Layer 2 of a small transformer language model trained on English Wikipedia (9 layers, counted from 0, width 96).
A neuron's activation on a vector x is squared ReLU(weights . x), where the dot is the dot product.
The model reads these tokens: "T" "al" "c" "ah" "u" "an" "o" ", " "a "

The vector x that enters this layer's MLP at each token. A number n stands for (n - 500) times 0.0063.
0 "T": 560 522 398 441 685 542 667 414 319 652 676 215 526 495 508 651 671 470 754 194 563 404 642 520 495 386 484 719 341 558 436 796 484 282 475 539 800 601 348 295 696 362 683 427 804 486 637 538 512 516 456 644 701 545 515 490 748 491 452 974 673 688 491 504 468 373 533 524 352 579 219 438 660 331 286 559 337 433 639 352 480 372 231 211 373 521 348 92 741 498 557 558 248 644 722 418
1 "al": 378 372 332 469 785 531 461 424 100 734 671 572 781 587 576 546 738 628 689 326 391 504 614 501 601 382 411 820 478 548 563 691 242 340 656 526 651 723 256 338 547 396 416 408 636 393 324 263 477 336 458 545 697 488 576 639 663 502 325 592 654 518 735 364 503 491 464 340 384 649 418 617 783 508 436 865 280 380 790 647 760 516 486 365 297 714 266 212 689 671 557 545 286 521 540 417
2 "c": 176 422 415 651 734 554 636 672 193 681 656 397 598 536 355 606 490 580 699 360 620 503 920 532 569 439 389 671 480 561 394 597 364 300 521 449 788 544 236 325 567 483 691 508 594 410 419 432 630 261 651 577 713 556 971 634 544 564 344 497 647 577 576 522 517 392 435 441 272 574 201 507 819 458 416 530 300 445 630 424 747 394 474 83 569 595 362 331 584 684 711 498 260 589 467 256
3 "ah": 299 566 394 477 576 586 407 340 321 633 643 369 350 360 393 391 451 818 644 232 652 704 713 334 695 239 451 742 691 602 282 685 236 118 400 563 759 422 494 432 252 303 624 336 642 569 485 401 616 667 359 790 591 421 780 500 748 470 514 629 615 707 676 508 380 474 504 440 606 478 313 631 829 469 417 711 518 597 421 530 686 414 520 278 363 569 364 316 669 579 697 372 297 587 450 228
4 "u": 270 383 369 537 610 573 458 642 316 473 329 236 589 555 487 276 498 744 703 415 511 515 831 302 621 328 530 648 496 678 446 512 192 391 461 435 706 461 432 408 271 317 701 522 470 421 487 494 627 450 269 723 431 577 691 527 675 548 537 772 661 642 623 438 480 383 884 431 609 520 294 815 482 341 572 900 641 533 589 487 622 586 550 202 423 687 309 411 838 670 528 340 205 640 376 248
5 "an": 437 353 448 568 692 682 432 527 97 590 439 442 422 631 376 275 585 882 536 466 536 532 567 364 682 389 649 702 484 633 447 364 208 344 547 553 818 592 549 659 386 294 577 479 427 492 416 445 696 481 241 710 547 298 700 586 675 486 417 585 622 703 633 338 470 509 817 426 578 558 268 478 697 348 418 767 510 466 515 669 735 478 519 332 605 623 162 306 716 643 750 236 171 663 601 264
6 "o": 291 378 365 647 684 388 503 347 300 658 495 464 566 613 390 146 633 565 721 444 616 506 709 340 725 410 478 731 394 573 306 473 181 414 484 421 718 475 505 518 452 382 696 603 434 548 345 542 759 571 412 522 386 575 553 618 801 583 369 651 696 500 695 582 389 353 692 452 565 527 43 686 633 305 296 770 527 442 643 522 668 469 506 382 502 563 257 372 661 783 696 344 58 787 458 362
7 ", ": 452 579 385 453 796 627 699 333 315 517 637 458 288 309 515 336 413 427 635 474 353 538 563 403 962 524 377 563 279 838 199 489 286 316 530 270 564 528 291 419 450 727 562 595 554 457 451 399 599 513 337 657 608 532 665 746 743 543 372 640 765 692 329 645 386 541 460 472 405 657 653 510 573 702 298 579 359 615 546 723 634 603 396 307 470 390 500 265 680 679 468 162 338 726 693 145
8 "a ": 363 711 509 400 969 623 662 276 424 606 560 386 342 411 569 485 588 600 480 583 198 462 493 306 784 480 440 373 438 834 218 425 269 365 505 214 525 545 415 494 575 598 790 647 607 577 488 590 576 654 289 440 379 250 591 497 471 469 601 676 680 734 199 499 561 360 375 401 306 924 502 575 429 616 325 709 278 561 570 532 592 495 426 315 362 456 426 246 731 567 558 316 231 681 500 278

Each question shows the input weights of one neuron of the MLP. A number n stands for (n - 500) times 0.0009.

n319: 478 533 593 465 356 516 595 451 289 464 540 482 487 611 369 403 446 489 461 525 443 443 576 450 564 527 530 559 534 422 576 369 537 579 556 636 525 709 446 300 628 350 552 488 427 408 594 456 572 656 457 581 453 477 387 447 574 606 525 448 497 350 651 541 534 452 503 740 442 608 577 478 422 478 484 471 393 500 586 635 710 730 527 632 577 587 712 553 411 436 614 325 722 680 485 271
On which token does it fire most, and how strongly? 5 "an", at about 0.35

n381: 386 429 485 495 514 490 535 648 372 473 662 569 711 526 457 550 529 601 447 510 524 584 453 364 463 456 524 440 503 446 518 465 568 414 511 465 544 455 612 422 581 563 540 592 377 452 413 632 489 566 445 440 413 497 408 491 432 367 529 503 553 606 428 439 226 639 522 554 720 557 454 532 570 592 413 497 488 791 247 472 370 520 456 559 495 382 698 473 503 587 577 366 427 357 469 489
On which three tokens does it fire most, strongest first? 3 "ah", 8 "a ", 5 "an"

n37: 497 564 196 631 509 500 370 503 536 669 481 607 574 419 589 460 691 540 486 428 590 554 590 508 627 480 422 676 456 418 484 459 567 575 345 551 492 480 447 417 615 497 473 656 437 555 320 432 652 554 653 459 586 494 488 538 570 434 382 437 494 527 471 482 240 489 428 576 475 533 452 348 574 385 620 381 476 387 366 590 679 679 486 506 621 437 545 441 448 494 492 576 697 460 349 475
On which three tokens does it fire most, strongest first? 2 "c", 1 "al", 6 "o"

n203: 529 397 372 695 512 532 402 567 604 667 490 561 646 684 627 532 466 538 337 432 565 488 423 632 553 429 411 449 412 538 579 394 548 374 437 310 547 623 549 588 406 533 480 515 344 333 431 481 483 459 456 346 561 538 470 461 374 367 542 343 430 571 597 608 620 518 591 542 421 616 354 414 520 468 648 400 556 544 524 509 768 433 381 286 511 435 558 366 627 450 416 497 577 572 564 688
On which two tokens does it fire most, strongest first? 2 "c", 1 "al"

n103: 503 462 547 457 455 572 506 567 586 451 325 570 561 500 490 382 352 640 318 439 453 562 478 361 485 523 667 506 524 492 475 241 458 530 491 548 470 479 343 445 567 434 503 515 295 467 617 470 742 649 247 579 479 373 503 403 507 556 412 644 456 525 527 323 364 303 503 473 528 308 564 534 509 416 465 312 326 589 419 419 479 512 556 413 561 472 471 571 393 434 304 430 429 535 435 628
On which token does it fire most, and how strongly? 5 "an", at about 0.86

n128: 693 563 435 369 373 588 357 755 519 631 544 436 510 506 435 372 656 514 312 466 474 454 538 629 478 476 482 660 481 429 520 680 369 514 566 500 569 396 657 411 449 703 503 540 491 435 558 494 482 488 604 368 560 622 554 522 386 532 560 450 451 474 369 532 522 509 657 441 397 503 569 596 427 671 451 700 405 675 600 420 379 522 582 640 506 479 554 467 620 639 473 608 406 179 588 374
On which token does it fire most, and how strongly? 1 "al", at about 0.19

n27: 569 457 680 637 289 534 458 551 565 514 740 472 494 382 722 447 418 512 278 439 536 506 764 439 456 588 558 503 555 376 338 542 452 474 356 590 506 500 383 523 471 380 470 683 465 538 432 392 432 460 388 461 387 470 597 474 682 731 426 366 643 500 566 523 430 500 506 723 554 376 586 438 363 569 369 396 222 597 490 364 503 451 531 608 494 602 571 640 339 610 448 319 517 463 491 533
On which token does it fire most, and how strongly? 3 "ah", at about 0.0012

n281: 436 409 468 316 349 505 625 360 494 464 628 621 491 462 470 548 660 386 386 464 374 446 343 327 585 404 477 608 426 536 472 522 570 402 485 527 542 344 553 801 621 590 632 539 380 445 582 386 518 432 379 586 581 774 577 549 490 481 488 446 387 573 512 566 390 458 663 485 650 456 564 425 584 563 584 622 481 475 445 518 363 550 589 388 587 411 479 415 288 570 719 515 608 515 634 431
On which three tokens does it fire most, strongest first? 7 ", ", 5 "an", 3 "ah"

n159: 506 552 374 426 477 426 553 311 565 413 612 500 517 607 610 477 517 730 457 396 768 316 524 758 553 497 558 459 463 476 345 415 699 423 392 521 670 718 601 565 554 700 611 359 636 480 453 332 428 591 478 388 298 550 510 507 385 723 452 572 497 287 464 303 328 625 612 661 598 599 597 386 480 618 518 553 553 531 581 507 503 483 513 457 543 633 581 421 660 364 539 604 637 490 510 418
It fires most on token 0 "T"

n348: 458 448 332 544 431 460 647 281 605 490 533 588 287 671 427 530 547 436 373 373 265 446 407 418 443 355 628 439 454 637 643 549 594 483 476 572 667 625 500 457 537 506 597 488 479 358 430 565 535 515 427 589 624 522 399 457 493 695 525 474 642 519 307 378 479 592 506 633 701 558 649 568 589 631 612 427 551 447 367 392 595 506 409 566 469 400 571 656 581 638 506 474 624 444 541 400
On which token does it fire most, and how strongly? 7 ", ", at about 0.4

n208: 503 547 404 638 491 549 469 623 541 549 549 536 460 369 400 452 563 291 294 567 576 488 528 359 503 424 488 565 389 373 478 614 521 335 626 627 430 359 461 543 639 556 388 560 663 598 413 405 509 349 444 562 472 477 646 506 709 735 568 383 494 510 470 472 506 509 549 530 699 648 441 600 384 522 596 494 295 463 347 573 292 512 500 509 486 348 396 529 557 367 491 750 408 381 506 466
On which three tokens does it fire most, strongest first? 2 "c", 0 "T", 3 "ah"

n209: 514 339 347 390 407 514 515 483 589 416 326 588 481 612 534 488 621 605 355 509 555 637 452 521 565 402 622 487 573 466 418 270 494 534 294 503 406 622 574 576 680 577 418 333 469 478 471 517 624 391 557 484 519 467 288 775 681 526 673 418 366 536 589 574 541 515 408 456 435 343 416 455 698 352 611 448 454 543 413 342 582 484 560 435 698 518 440 433 571 522 606 509 517 385 701 421
It fires most on token 5 "an"

n351: 522 555 564 405 551 517 317 616 723 576 500 681 467 592 444 226 352 412 605 312 630 484 490 568 618 411 549 639 594 325 611 402 535 638 623 540 588 352 335 516 630 494 464 547 386 426 331 534 522 644 503 510 618 463 471 513 621 553 623 428 560 323 576 381 403 487 662 449 703 604 509 385 450 500 635 488 325 488 465 605 412 372 428 327 553 497 435 589 595 497 506 522 369 297 400 570
On which three tokens does it fire most, strongest first? 6 "o", 5 "an", 4 "u"